Layer 6 of a small transformer language model trained on English Wikipedia (12 layers, counted from 0, width 96).
A neuron's activation on a vector x is GELU(gate . x + bias) times (in . x + bias), where the dot is the dot product.
The model reads these tokens: "." " |" " \"" "I" " G" "et" " a" " T" "h" "r" "ill" "\"" " |" " R" "ud" "y" " T" "o" "om" "b" "s" " |" " " "2" ":" "3" "9" " |" "\n" "|"

The vector x that enters this layer's MLP at each token. A number n stands for (n - 500) times 0.0047.
0 ".": 643,614,461,519,344,301,369,556,397,370,300,460,469,393,445,471,142,322,401,565,416,587,667,490,687,591,433,737,849,746,682,515,552,420,597,509,539,581,435,543,455,488,554,685,450,709,506,332,592,364,723,467,821,574,608,354,400,535,689,389,332,490,231,335,756,456,804,426,636,399,290,365,915,853,533,611,732,625,554,482,540,590,431,605,514,427,350,601,542,240,710,453,610,427,490,626
1 " |": 637,597,560,449,522,254,375,500,374,326,189,328,479,317,445,419,218,451,390,524,511,566,560,403,645,562,413,716,673,591,598,540,584,414,603,554,538,528,587,474,521,406,422,623,574,744,473,346,556,437,661,534,722,451,605,235,461,574,656,294,197,479,239,420,664,382,845,707,537,548,117,257,905,693,425,626,711,615,633,582,494,587,460,699,477,301,296,591,573,399,694,438,687,353,487,703
2 " \"": 562,549,596,565,597,402,496,329,298,402,118,193,580,195,439,550,174,386,456,660,504,477,638,521,652,651,528,669,570,480,588,475,709,512,682,541,500,415,563,543,500,462,437,606,523,731,463,419,686,513,770,606,802,305,512,419,647,472,574,423,340,443,419,385,768,460,577,305,597,319,301,387,756,577,606,574,497,545,825,629,472,718,438,582,446,410,398,786,940,170,555,492,641,553,673,661
3 "I": 455,614,548,611,458,256,619,632,298,601,431,521,497,244,378,539,211,609,394,664,534,609,602,458,635,645,559,762,727,410,519,747,402,488,647,508,553,470,664,501,500,531,462,606,416,607,704,248,605,348,639,475,592,462,494,328,483,425,811,388,388,544,265,439,859,297,684,516,557,348,76,283,815,427,610,456,415,595,801,685,390,840,554,493,464,521,483,558,583,346,546,564,674,459,334,721
4 " G": 426,428,542,614,465,389,586,376,438,465,456,386,454,319,485,393,365,565,423,465,732,514,726,377,701,694,418,467,451,591,663,633,473,622,568,546,682,501,593,361,324,444,322,418,478,540,392,579,511,166,856,483,657,378,591,397,480,794,814,409,245,286,358,476,639,217,575,283,528,242,385,349,975,543,549,660,476,333,688,621,392,701,432,581,418,455,577,453,655,267,405,479,734,468,691,652
5 "et": 531,463,497,402,487,288,654,643,224,517,472,416,410,464,522,783,384,425,665,675,821,732,755,579,748,475,358,479,630,743,394,537,449,331,435,240,569,397,429,689,566,336,221,428,255,538,611,450,504,490,551,308,572,592,527,520,584,584,703,523,434,163,562,373,603,262,929,328,524,499,363,246,666,208,317,644,532,726,695,519,599,589,585,474,221,533,415,676,590,385,329,565,625,478,398,499
6 " a": 519,636,329,371,492,182,597,329,385,335,300,382,510,282,487,589,273,432,449,582,735,793,594,527,673,568,422,544,549,387,648,560,412,506,546,368,660,419,475,484,466,392,191,762,454,430,493,538,570,485,600,607,593,414,470,527,482,555,684,456,143,337,166,416,792,501,766,385,637,234,418,282,621,394,444,499,538,502,656,519,472,786,650,622,440,179,314,626,640,252,602,559,633,528,371,881
7 " T": 529,385,617,626,368,249,696,464,428,415,398,409,480,333,596,472,311,642,426,511,650,680,618,441,768,677,487,408,579,680,547,771,380,423,596,642,699,179,645,479,474,447,364,490,403,585,446,510,590,381,831,490,607,515,369,310,624,602,809,359,361,393,503,563,790,182,834,350,461,364,323,249,763,436,413,407,418,376,763,634,575,725,747,653,442,520,506,572,622,344,539,458,668,604,633,615
8 "h": 427,677,592,580,232,443,449,492,443,518,396,247,489,375,741,657,467,709,513,725,700,531,835,595,651,701,377,595,632,721,547,574,477,649,557,411,762,211,549,491,435,437,482,647,394,526,493,523,546,475,810,365,612,502,557,486,398,745,614,249,254,534,339,703,547,122,671,596,560,191,455,293,633,434,449,567,490,632,666,499,487,715,497,420,176,466,514,392,469,355,528,718,664,619,445,787
9 "r": 306,508,479,508,569,454,547,482,384,298,386,393,829,413,667,836,449,563,302,566,738,889,736,364,593,589,273,568,690,549,321,390,528,684,460,440,520,423,703,490,334,581,218,399,432,393,475,307,706,443,713,439,702,438,438,448,538,614,708,464,439,303,406,493,429,403,469,533,499,123,642,222,735,568,368,647,434,523,791,544,401,466,493,735,305,574,579,606,331,352,515,528,544,479,250,707
10 "ill": 400,808,346,291,412,313,453,662,275,505,535,442,394,280,638,489,226,541,549,696,529,617,588,494,511,452,388,327,580,532,364,472,474,527,351,326,646,679,574,526,293,356,183,544,355,693,530,183,697,314,582,602,564,332,440,270,537,657,690,836,313,321,438,369,526,503,660,502,226,244,422,466,802,271,598,629,392,457,556,348,611,628,277,764,511,600,547,684,501,494,369,555,476,362,225,289
11 "\"": 620,593,597,571,531,364,656,466,344,251,267,645,573,455,267,529,147,539,275,766,545,508,872,469,650,532,511,621,768,695,508,578,687,610,468,456,597,364,552,650,470,430,375,452,595,617,471,444,626,387,594,583,737,520,451,239,298,492,481,385,285,443,228,292,642,553,730,568,436,400,320,321,822,629,633,635,628,548,609,468,471,425,314,658,385,320,373,482,477,383,513,572,825,342,666,710
12 " |": 669,582,606,461,545,268,424,467,354,285,213,385,458,297,491,413,227,464,331,539,499,620,609,459,640,509,474,685,703,616,591,527,531,424,569,569,528,527,546,501,486,418,412,573,604,761,532,389,582,461,664,557,713,469,583,211,453,604,648,338,124,441,226,410,665,428,820,649,477,582,65,245,911,684,467,555,693,568,588,581,511,556,491,679,434,263,319,583,568,444,660,427,724,428,468,733
13 " R": 538,329,620,480,554,333,634,625,332,383,290,538,469,270,686,580,435,544,367,569,567,570,639,461,803,833,514,400,507,509,487,680,624,587,581,462,638,519,749,321,442,280,433,595,403,694,443,506,728,447,668,524,774,556,518,278,639,660,823,354,355,333,287,532,675,324,525,312,556,454,283,274,894,502,531,629,605,523,670,739,355,842,591,530,484,501,523,501,568,241,398,537,638,441,546,671
14 "ud": 477,366,494,82,530,451,325,717,541,444,497,370,545,320,430,567,247,516,434,487,822,429,788,423,558,630,465,393,724,527,594,497,551,617,508,656,637,654,592,395,770,406,398,411,441,676,614,723,845,574,507,777,615,296,534,316,572,563,815,682,449,249,515,379,730,275,464,441,664,212,532,490,720,536,555,443,468,557,503,607,331,827,366,527,265,320,364,505,486,520,565,565,892,568,550,408
15 "y": 625,641,380,485,398,491,532,689,364,556,493,281,533,305,120,626,218,654,580,442,652,653,681,518,642,612,364,597,701,843,425,823,548,490,495,272,641,567,597,768,326,422,192,472,299,743,222,466,414,479,462,775,645,227,529,304,444,487,736,496,238,433,438,336,563,324,602,356,589,387,374,172,510,568,440,418,415,565,463,363,501,643,383,495,521,228,533,306,397,670,546,646,423,620,403,626
16 " T": 624,437,472,537,449,261,777,407,447,357,423,417,385,314,545,570,290,646,533,466,626,832,710,449,721,722,412,406,501,694,517,788,404,370,566,503,742,272,630,432,584,343,399,359,392,505,453,520,605,395,682,474,614,440,352,202,630,642,806,383,450,425,393,548,756,189,836,331,472,432,378,289,726,458,436,415,361,343,860,486,562,600,585,667,476,403,484,491,572,337,526,508,760,574,455,506
17 "o": 560,628,369,439,629,458,539,619,412,198,348,460,601,388,583,633,220,393,477,692,646,619,858,424,575,530,437,598,484,808,335,702,262,536,342,409,677,414,486,472,415,508,403,650,328,495,336,530,575,559,626,653,702,482,592,555,614,583,721,363,430,450,439,245,478,40,712,510,582,411,399,293,713,290,373,466,324,402,584,549,540,648,545,800,285,414,372,146,567,432,556,449,587,762,381,464
18 "om": 550,575,282,130,315,290,349,570,399,391,577,322,617,238,558,688,220,664,566,696,491,770,756,328,650,629,239,575,349,510,401,616,358,479,449,511,662,97,471,679,611,251,269,523,316,599,253,468,532,690,529,502,886,375,486,378,390,578,584,617,593,278,494,242,509,413,608,406,473,311,374,264,646,430,496,566,581,411,727,367,402,600,523,690,593,576,425,508,645,494,380,426,706,523,361,647
19 "b": 593,423,279,454,317,561,592,347,573,279,321,308,487,282,541,731,346,526,482,552,733,760,809,469,718,624,474,495,390,844,382,536,511,589,516,401,346,347,743,532,526,528,255,399,444,584,522,561,701,522,558,659,704,452,523,226,449,696,635,472,467,348,467,331,698,287,501,437,763,123,380,401,736,437,271,483,233,409,503,353,498,360,599,595,310,326,320,420,383,461,680,612,706,569,422,485
20 "s": 568,583,589,414,572,538,423,478,490,387,264,492,439,332,447,653,292,525,424,450,491,697,882,623,521,626,544,585,590,779,404,541,625,525,511,333,733,119,414,466,472,442,204,510,567,516,275,273,619,347,414,599,568,373,668,374,553,762,589,389,360,324,322,521,635,364,709,717,457,345,543,359,639,467,290,455,497,467,834,430,528,327,391,787,435,441,300,646,376,292,302,567,607,683,96,594
21 " |": 652,565,492,480,476,186,393,526,311,358,138,403,499,302,706,446,309,533,326,567,541,590,555,435,681,542,399,615,672,602,544,651,470,451,546,486,563,389,533,586,462,421,372,570,603,706,473,363,612,486,705,616,575,431,551,319,577,676,586,399,85,468,209,300,552,345,731,794,464,565,227,225,902,624,394,533,527,462,578,505,462,497,502,786,322,262,379,686,661,512,658,486,671,462,413,741
22 " ": 584,522,361,595,434,354,560,482,368,362,187,423,646,229,626,630,384,437,418,586,751,616,588,541,654,542,593,491,761,559,587,691,623,532,596,460,614,284,429,519,497,470,471,660,495,776,240,372,659,464,703,511,632,477,411,425,621,719,526,480,210,477,170,453,722,315,607,435,599,501,432,505,940,541,297,545,605,679,764,603,474,703,574,690,535,420,592,554,734,330,501,516,786,438,647,779
23 "2": 373,477,363,569,452,322,627,787,201,336,303,612,368,226,640,640,222,589,332,398,482,663,451,585,536,596,438,727,555,539,616,565,578,628,570,479,486,363,447,650,418,416,497,580,503,644,322,355,639,547,724,493,612,438,479,497,527,546,646,686,321,479,231,330,670,247,651,538,675,492,276,414,835,506,279,473,321,733,672,589,468,752,579,720,539,612,475,594,647,344,528,704,752,493,442,880
24 ":": 498,753,554,517,444,302,585,645,367,365,114,453,396,169,670,716,227,515,491,555,449,815,523,624,550,614,545,660,682,457,522,535,710,516,539,806,613,422,491,782,319,693,444,582,668,594,472,379,649,206,670,717,506,558,456,508,757,515,552,563,439,594,192,478,577,411,609,325,630,484,188,321,748,370,523,715,750,391,689,524,295,735,510,633,368,486,461,602,764,599,437,571,551,411,534,737
25 "3": 280,534,361,667,432,274,682,754,166,240,308,466,325,136,547,458,172,565,354,555,473,552,493,462,496,601,548,727,615,489,709,629,660,562,611,603,515,387,552,790,457,375,589,424,607,561,518,436,728,483,573,540,647,466,509,458,312,564,487,630,334,564,306,305,683,287,686,538,625,437,475,355,651,720,269,624,478,656,706,460,377,757,753,661,496,573,591,634,558,409,545,681,731,400,365,711
26 "9": 311,458,508,697,488,312,533,719,436,232,257,679,518,262,604,482,157,574,196,599,690,545,493,444,362,702,415,775,554,449,522,538,632,660,608,443,514,425,479,708,400,180,398,585,581,742,579,346,589,409,396,767,663,397,580,204,408,691,422,583,397,433,141,265,663,439,637,521,503,259,447,368,646,560,318,724,502,552,651,400,484,496,645,587,566,529,411,589,686,400,611,731,768,379,509,688
27 " |": 540,551,520,553,383,257,383,638,345,317,79,556,490,280,743,453,262,593,281,618,681,615,468,431,597,616,445,652,677,389,492,654,516,584,618,446,583,359,588,611,436,465,444,544,675,680,608,445,553,322,546,611,610,369,677,236,713,679,490,456,133,427,271,518,593,526,675,634,415,465,260,194,795,628,399,695,652,558,611,480,557,478,556,659,417,290,219,634,784,455,639,600,704,384,518,749
28 "\n": 642,602,371,474,334,297,508,455,337,351,221,233,434,437,508,445,221,470,239,661,587,585,569,584,738,695,396,678,753,537,562,394,594,568,438,610,579,376,607,540,612,514,482,594,348,535,428,278,790,402,729,631,800,482,437,387,516,619,528,457,319,451,239,451,657,450,922,383,462,427,261,433,946,503,530,561,501,574,640,639,576,691,516,534,439,395,465,577,685,436,561,483,804,396,638,767
29 "|": 723,501,555,481,498,263,407,426,382,350,310,281,351,447,377,428,275,505,432,583,588,631,640,359,638,560,426,693,653,478,577,440,644,508,700,641,476,609,633,447,500,394,407,505,575,738,474,348,567,529,751,583,747,473,656,348,426,651,654,318,158,379,335,419,691,397,848,451,445,526,272,297,910,688,457,610,659,641,752,536,573,705,458,763,501,395,357,538,665,422,586,396,540,277,698,704

Each question shows the input weights of one neuron of the MLP. A number n stands for (n - 500) times 0.0029.

n69 gate (bias -0.032): 321,483,603,469,497,494,447,494,536,460,627,523,546,437,326,487,568,369,470,695,506,622,619,557,565,663,526,442,441,585,433,683,478,500,474,462,300,569,547,362,418,472,487,410,503,412,412,394,464,527,441,324,525,591,442,503,553,516,553,588,577,669,450,668,430,579,428,493,723,556,446,567,693,267,738,740,576,334,579,686,297,478,346,490,582,453,507,593,405,517,636,438,213,325,340,619
n69 in (bias 0.026): 512,308,447,494,500,540,475,476,365,350,574,350,513,440,319,531,325,481,669,378,366,437,556,389,416,542,472,464,626,432,503,655,500,477,327,698,432,556,449,541,464,620,643,567,612,590,352,484,738,373,568,389,560,593,594,466,403,409,459,416,459,546,611,633,482,227,565,617,439,569,694,449,561,569,544,297,697,599,614,525,568,558,490,299,387,513,632,549,526,452,594,464,519,418,554,591
On which token does it fire most, and how strongly? 3 "I", at about 3.9

n210 gate (bias -0.072): 491,424,461,342,425,465,672,365,503,655,600,640,488,500,630,377,415,436,512,468,428,497,360,663,448,528,588,509,433,669,448,494,485,562,356,622,456,627,530,362,580,451,405,538,547,586,482,437,459,582,512,411,497,497,667,365,402,514,658,310,530,482,379,640,564,566,688,596,604,398,630,515,390,314,614,622,442,409,626,536,577,372,485,485,578,368,228,474,528,624,531,428,468,580,665,500
n210 in (bias 0.013): 702,404,360,571,303,525,319,561,529,481,490,490,242,460,618,375,525,364,599,437,418,525,652,385,490,733,579,523,643,463,636,490,465,349,395,407,306,503,362,533,715,516,622,395,545,561,433,624,401,418,420,482,522,569,483,612,448,525,358,507,343,407,549,394,418,477,538,448,672,367,420,260,343,559,513,416,437,644,453,637,539,566,517,286,487,540,437,703,603,543,684,503,622,569,415,468
It fires most on token 19 "b"

n5 gate (bias -0.126): 484,420,470,584,481,506,556,441,487,444,747,349,391,500,433,406,484,306,660,337,427,522,539,510,307,480,474,311,651,490,473,630,573,605,351,328,490,740,497,351,541,613,548,494,643,516,322,652,555,583,659,242,484,507,408,429,480,652,359,280,427,539,480,349,618,625,519,702,516,786,452,407,487,536,467,578,468,487,428,533,432,430,684,516,572,463,325,580,574,580,419,527,399,538,464,572
n5 in (bias 0.064): 592,482,727,336,494,409,563,434,647,636,467,598,547,611,463,487,386,439,436,500,481,554,527,305,593,452,393,514,649,298,568,447,406,472,307,370,627,484,470,636,397,637,490,416,507,513,661,613,690,386,342,525,227,754,445,254,483,398,530,675,477,503,487,430,609,503,683,574,391,603,545,375,599,390,373,388,256,375,478,420,523,506,469,454,274,459,568,481,425,453,644,566,447,542,446,540
It fires most on token 12 " |"

n235 gate (bias -0.035): 549,441,387,484,427,468,721,619,533,526,631,545,463,421,523,262,523,520,655,519,474,447,569,597,544,381,451,313,392,571,578,395,510,476,614,497,672,448,403,371,544,357,666,548,425,375,451,580,620,550,539,417,462,581,603,402,546,758,599,343,597,425,389,446,548,431,484,390,382,344,720,644,571,530,513,441,506,281,430,394,405,374,404,289,381,446,405,668,622,550,408,290,229,608,497,437
n235 in (bias 0.032): 309,419,417,560,330,662,440,531,553,623,569,402,543,424,335,585,441,598,334,513,371,560,530,517,744,473,412,657,537,466,344,464,248,503,595,411,471,464,534,506,507,615,268,360,701,573,303,577,454,257,507,519,602,381,507,451,523,522,410,408,554,408,510,551,220,590,657,456,320,540,488,513,558,376,463,629,558,470,551,594,497,587,469,408,773,497,435,315,544,466,538,670,428,356,359,487
On which token does it fire most, and how strongly? 4 " G", at about 5.2

n8 gate (bias -0.090): 353,801,485,641,518,541,530,574,397,382,572,553,643,529,531,649,633,710,368,576,620,448,424,579,534,500,485,444,457,316,660,584,524,324,419,517,565,512,552,534,550,738,386,669,644,269,428,470,461,500,569,557,407,472,582,545,536,459,560,534,448,464,601,643,339,521,506,372,605,406,437,558,394,537,476,512,558,629,532,603,464,409,541,625,515,419,376,784,534,524,469,481,482,532,457,382
n8 in (bias -0.083): 537,529,469,461,343,559,595,503,466,490,564,483,575,503,593,480,583,348,486,401,289,610,483,479,437,538,666,549,557,406,403,409,573,581,530,733,394,618,301,579,370,285,346,251,255,574,560,575,580,294,584,411,474,624,398,480,591,533,392,175,658,353,472,432,372,551,510,353,529,449,580,586,741,596,588,490,389,631,461,408,483,384,507,413,548,667,284,371,503,442,710,486,550,582,609,456
On which token does it fire most, and how strongly? 9 "r", at about 1.3

n150 gate (bias -0.154): 369,378,565,600,448,421,490,407,619,324,534,357,370,523,404,470,330,365,410,361,480,523,395,425,493,584,443,350,513,566,351,644,470,739,470,321,453,793,565,371,426,448,609,616,709,503,276,408,453,428,473,414,468,580,454,557,337,579,554,441,524,477,421,392,609,626,396,637,421,548,534,655,290,360,463,463,697,436,536,561,601,533,468,497,334,807,333,527,497,493,504,298,443,264,442,452
n150 in (bias 0.016): 424,485,325,576,289,620,544,696,91,533,471,329,416,555,515,690,436,496,600,479,313,535,562,500,357,530,479,421,575,612,526,367,344,398,410,535,425,471,552,402,368,458,655,159,594,348,364,730,668,496,554,316,552,437,519,561,453,398,685,376,427,679,529,563,521,671,504,438,563,624,401,493,414,357,602,428,437,709,664,368,594,677,413,561,394,593,608,543,433,478,613,356,540,700,430,489
It fires most on token 10 "ill"

n215 gate (bias -0.097): 592,368,375,670,507,480,452,516,406,745,579,602,935,395,356,449,405,623,507,544,359,487,541,493,450,404,368,333,370,450,458,466,550,704,561,622,578,469,532,384,518,546,507,693,582,709,670,493,486,553,674,532,530,725,511,654,441,577,603,639,689,544,486,570,694,562,445,514,373,493,516,588,536,667,562,613,557,486,388,371,445,638,443,510,586,355,383,213,447,524,443,608,404,517,528,324
n215 in (bias -0.042): 427,480,307,676,525,237,533,717,522,308,540,359,373,659,414,467,525,462,523,522,500,482,485,743,336,743,518,393,524,462,557,405,540,312,474,581,504,460,511,617,672,564,525,609,577,426,496,541,205,297,624,594,642,458,192,357,552,521,589,550,594,562,673,429,310,367,569,552,521,433,456,294,241,466,604,577,525,452,457,701,280,633,650,536,356,538,629,543,272,399,672,400,621,457,388,622
On which three tokens does it fire most, strongest first? 14 "ud", 29 "|", 22 " "

n7 gate (bias -0.077): 327,503,583,688,540,382,527,497,346,612,418,396,467,663,512,491,494,612,473,540,391,539,411,473,473,421,601,476,458,530,657,547,647,546,494,638,378,471,500,533,396,565,343,480,427,532,445,408,555,290,649,436,350,539,442,699,588,420,479,403,449,552,812,358,511,349,366,613,406,417,433,515,445,467,444,635,446,535,412,405,635,555,512,526,559,233,591,497,494,476,485,488,351,563,574,527
n7 in (bias 0.029): 221,416,541,477,600,520,586,377,538,558,524,466,538,415,552,595,372,623,238,567,493,350,521,580,514,454,325,677,490,404,289,480,634,500,344,711,365,517,664,554,390,378,423,527,377,486,578,510,463,340,517,506,641,493,550,531,576,570,448,571,542,469,702,427,770,276,649,559,387,766,422,598,475,562,545,548,490,589,546,593,466,584,636,334,648,645,401,362,443,681,504,303,599,404,708,538
On which three tokens does it fire most, strongest first? 7 " T", 24 ":", 25 "3"

n149 gate (bias -0.077): 443,673,350,587,520,470,395,346,336,401,567,553,366,601,645,366,517,434,524,510,464,587,551,431,437,629,533,489,602,234,399,466,682,292,597,539,427,743,472,443,634,634,289,543,524,581,581,606,550,376,359,452,340,507,670,406,357,621,527,346,445,584,614,680,480,514,571,775,447,592,407,431,328,239,585,568,500,564,513,616,588,507,567,339,340,287,598,397,514,559,556,507,402,576,466,636
n149 in (bias -0.031): 579,489,524,402,519,594,520,383,530,497,609,487,776,567,354,451,628,486,415,425,422,646,567,541,742,706,559,497,406,617,657,596,493,528,431,414,385,500,310,413,514,400,351,500,331,610,368,356,385,619,460,397,257,500,497,569,690,684,594,383,503,543,202,307,419,580,375,375,723,376,527,575,397,594,426,547,406,507,596,308,646,432,427,572,507,503,527,366,534,561,524,357,523,429,524,564
On which token does it fire most, and how strongly? 6 " a", at about 1.1

n199 gate (bias -0.089): 439,616,351,689,422,481,584,476,235,468,580,655,633,488,366,456,579,655,552,606,631,436,494,607,590,437,620,596,367,483,556,309,503,610,535,491,617,436,399,497,677,658,300,459,538,410,551,591,662,598,401,702,414,447,604,395,606,525,539,483,565,510,529,515,453,635,427,571,618,484,350,529,407,497,607,474,397,564,494,526,398,346,507,510,365,563,559,280,483,243,390,305,363,317,513,426
n199 in (bias -0.005): 544,496,456,545,280,483,514,522,428,575,282,527,380,481,610,530,404,451,514,629,559,629,310,521,311,566,390,448,554,591,614,480,371,613,543,698,487,530,679,494,419,366,346,629,386,480,339,514,446,307,651,348,568,631,740,758,558,196,527,325,558,664,627,666,477,313,446,517,615,469,562,665,584,627,429,348,530,524,435,517,473,550,511,493,388,347,347,553,416,531,658,620,584,457,469,497
It fires most on token 19 "b"

n201 gate (bias -0.001): 470,564,456,525,616,529,453,623,497,717,388,422,362,462,524,533,601,619,503,361,429,452,530,699,576,404,480,531,660,452,571,540,675,486,461,573,516,543,598,441,307,343,607,425,533,553,546,540,641,311,246,581,404,568,552,579,220,571,737,390,534,484,689,660,380,567,648,645,497,483,312,608,545,550,272,583,471,427,577,537,500,393,652,474,500,404,562,474,538,412,434,326,332,484,500,203
n201 in (bias 0.075): 604,378,520,371,405,643,768,484,558,633,510,407,623,562,355,433,383,406,576,718,490,371,548,486,553,640,457,405,612,482,417,540,252,567,547,425,500,608,441,484,405,415,401,403,598,301,557,664,664,497,554,541,458,309,482,513,581,520,391,686,655,698,352,533,685,473,654,644,424,329,590,400,528,493,333,635,451,409,526,599,426,493,419,366,391,434,570,630,482,734,479,404,473,546,178,493
It fires most on token 20 "s"

n38 gate (bias -0.069): 413,450,693,476,415,610,343,447,513,503,528,552,592,350,414,460,568,465,564,424,573,545,572,684,155,506,358,597,597,678,526,590,414,552,562,437,411,522,573,406,549,473,619,448,550,531,649,516,702,573,456,406,548,478,683,615,421,427,626,526,525,385,650,503,469,676,618,436,430,541,506,653,516,554,579,832,424,516,494,497,531,475,732,646,635,403,303,497,351,449,461,513,404,382,525,434
n38 in (bias -0.063): 414,493,315,433,574,307,477,712,517,523,430,454,578,490,405,560,539,534,527,288,402,561,517,476,375,652,566,393,563,559,237,596,578,646,427,622,447,503,588,326,712,471,568,523,311,537,616,678,715,524,474,428,455,626,528,705,574,726,624,576,527,579,435,693,555,594,335,595,578,557,647,588,534,642,544,410,458,530,542,564,280,490,576,550,272,624,469,618,617,425,462,521,480,442,730,567
It fires most on token 14 "ud"

n33 gate (bias -0.073): 490,540,486,358,474,384,456,349,490,819,584,680,681,280,579,430,510,316,465,441,536,629,534,627,346,598,523,521,557,500,549,339,341,486,510,562,427,436,545,364,605,520,625,354,392,416,443,630,527,541,530,265,406,542,744,386,375,516,463,412,352,379,545,425,270,520,755,630,438,514,525,393,444,418,497,219,536,544,503,510,436,556,546,319,361,545,455,616,535,428,511,298,456,408,366,367
n33 in (bias 0.018): 475,761,314,397,325,521,337,634,456,351,464,543,664,462,611,600,536,385,397,475,496,455,402,478,534,578,464,350,425,422,685,378,327,406,453,396,294,543,404,382,586,416,268,454,324,403,353,416,475,463,651,419,483,426,432,543,449,476,333,268,551,436,404,357,588,551,393,236,325,179,460,463,496,719,606,442,489,672,469,471,417,426,421,629,435,567,627,305,668,294,327,523,328,654,500,471
On which three tokens does it fire most, strongest first? 18 "om", 8 "h", 6 " a"

n14 gate (bias -0.071): 472,566,491,494,418,506,390,633,497,500,488,663,633,581,484,404,608,462,490,716,652,160,431,383,416,484,438,639,438,629,535,609,656,493,633,395,681,323,675,413,679,461,421,635,550,516,410,601,497,713,612,447,536,465,474,422,459,437,503,584,370,491,580,560,558,371,438,642,745,585,460,532,552,607,519,456,433,441,449,311,435,436,451,413,425,693,584,512,558,605,448,539,441,412,573,626
n14 in (bias 0.055): 542,576,343,520,642,518,677,440,575,284,420,509,560,417,579,470,641,426,476,483,579,437,377,448,379,574,529,559,638,417,503,539,287,634,411,523,391,333,506,628,404,405,398,556,583,488,450,615,491,275,381,329,443,564,516,708,671,587,488,584,309,562,400,408,488,566,500,630,535,497,393,567,571,633,368,563,506,601,517,672,566,401,494,630,383,509,568,397,531,521,345,556,545,587,397,614
On which two tokens does it fire most, strongest first? 22 " ", 21 " |"

n40 gate (bias -0.087): 416,424,541,770,358,646,459,376,616,719,621,555,500,429,513,543,558,541,500,524,354,589,547,314,484,616,359,519,600,429,392,500,576,458,602,458,393,580,392,605,519,476,515,555,519,335,315,230,485,452,401,327,676,672,429,645,435,524,453,461,437,441,712,398,379,506,537,557,582,638,389,681,571,585,560,407,696,608,656,544,422,509,416,438,431,413,551,564,481,370,510,529,512,494,487,456
n40 in (bias 0.072): 641,393,529,500,311,614,506,572,385,513,387,441,455,545,670,509,475,503,551,506,319,554,348,423,520,663,578,533,518,572,458,666,543,513,718,433,438,466,619,588,749,603,518,503,525,434,453,649,463,571,544,461,582,581,411,334,200,530,611,614,548,441,381,454,319,367,566,542,332,490,463,551,399,599,417,333,531,394,467,605,180,552,523,587,681,562,666,342,533,503,543,602,538,521,522,598
It fires most on token 0 "."

n167 gate (bias -0.107): 430,641,469,679,443,548,284,515,351,525,641,442,506,471,478,500,506,487,421,377,368,676,491,584,532,691,573,414,486,341,494,610,422,452,460,470,512,423,375,382,484,530,377,573,402,583,546,363,537,754,442,390,535,617,539,469,627,512,451,344,491,497,478,598,374,432,488,235,488,429,720,469,541,618,497,423,643,466,447,491,583,422,385,381,562,500,459,690,465,519,484,710,595,431,431,206
n167 in (bias -0.010): 431,381,304,572,618,645,490,462,646,447,582,481,533,333,409,412,309,554,413,404,439,623,500,554,760,571,575,575,227,602,618,543,407,565,497,440,568,493,443,574,479,611,545,549,589,451,490,623,428,490,183,599,699,564,617,507,431,388,702,381,654,461,564,548,503,540,631,607,426,493,542,658,572,267,606,520,612,477,598,743,556,381,445,529,424,514,452,694,449,728,490,593,565,439,537,543
On which two tokens does it fire most, strongest first? 20 "s", 18 "om"

n109 gate (bias -0.061): 339,597,620,491,488,578,718,610,355,546,467,479,605,532,413,427,401,434,700,467,321,550,457,633,313,506,331,497,517,418,660,561,359,446,588,512,666,488,537,591,347,412,631,560,530,778,530,627,657,379,458,434,615,616,510,703,301,473,433,566,429,642,419,494,533,552,364,488,473,463,492,600,472,398,472,558,417,500,538,315,381,482,487,548,402,639,541,590,440,575,678,529,549,373,423,531
n109 in (bias 0.001): 461,732,503,520,619,456,494,563,312,641,428,450,612,606,531,726,385,534,396,465,494,557,554,616,394,670,527,553,517,320,445,491,523,353,257,460,532,569,469,573,403,566,305,588,506,306,530,503,458,589,399,444,512,264,294,568,515,398,533,472,631,619,509,500,541,479,601,439,488,464,448,393,209,539,521,530,483,360,425,506,422,521,587,571,515,621,522,647,515,317,662,525,470,430,536,593
It fires most on token 24 ":"

n90 gate (bias -0.030): 335,405,440,759,503,558,424,443,460,483,253,634,319,611,236,549,693,449,520,529,536,668,673,510,486,503,399,466,553,421,486,484,536,486,539,564,526,447,480,426,452,474,497,471,533,513,553,390,362,463,480,469,277,289,434,411,630,571,390,339,594,648,584,542,726,363,543,436,487,383,603,402,414,285,640,517,539,470,474,721,503,568,514,379,480,517,732,445,562,581,497,573,292,596,429,220
n90 in (bias 0.044): 720,483,523,395,516,513,484,404,769,774,513,747,493,394,546,477,414,483,507,452,690,519,618,721,547,406,506,537,460,476,560,503,506,476,497,369,596,542,420,706,473,525,408,279,539,711,561,546,558,497,619,528,559,553,371,464,370,409,383,611,616,397,639,459,373,281,442,444,336,526,482,440,682,681,559,503,358,435,606,352,468,592,331,420,657,470,369,593,540,689,473,514,503,487,503,412
It fires most on token 16 " T"

n254 gate (bias -0.043): 698,450,568,403,693,469,594,506,394,342,451,563,450,397,646,590,388,404,610,551,406,676,479,399,433,479,558,409,467,283,422,573,437,603,402,508,569,506,500,593,503,551,514,609,491,605,575,565,428,592,578,420,478,443,701,535,658,565,436,681,666,514,473,497,491,503,431,352,540,462,679,461,349,411,668,351,571,372,629,355,445,460,445,601,450,352,368,557,548,461,561,341,401,520,432,432
n254 in (bias 0.013): 455,518,388,666,608,391,431,476,411,285,520,514,549,555,424,378,624,318,334,464,506,707,523,546,515,565,486,479,707,340,474,435,464,369,622,484,404,417,541,511,607,456,586,649,605,340,319,439,364,616,460,581,508,468,613,443,463,558,672,382,419,551,538,552,419,572,537,526,364,607,683,462,710,517,440,471,450,480,550,451,528,399,595,458,532,550,624,520,456,552,455,611,616,555,584,448
It fires most on token 6 " a"

n118 gate (bias -0.107): 373,267,513,678,459,590,549,429,401,576,549,561,616,497,477,390,535,433,560,506,436,375,641,364,306,608,600,642,608,588,564,598,436,432,523,428,561,601,523,564,446,554,640,339,347,490,481,649,695,410,451,469,440,631,647,559,260,513,500,625,567,412,637,478,462,619,584,699,347,414,314,567,429,556,629,523,548,321,468,530,526,689,466,438,451,399,507,597,822,193,490,431,562,595,510,526
n118 in (bias 0.069): 594,374,510,490,559,527,442,458,667,639,567,437,575,532,541,597,383,382,296,563,764,571,534,751,412,640,510,412,474,234,451,638,391,535,446,484,370,567,593,585,352,575,418,573,625,426,557,370,446,431,655,506,497,313,691,584,449,477,493,493,466,520,359,611,599,302,638,418,283,630,494,628,476,425,667,266,438,480,604,541,584,517,563,627,606,486,734,340,566,528,708,532,624,703,507,357
On which three tokens does it fire most, strongest first? 4 " G", 3 "I", 2 " \""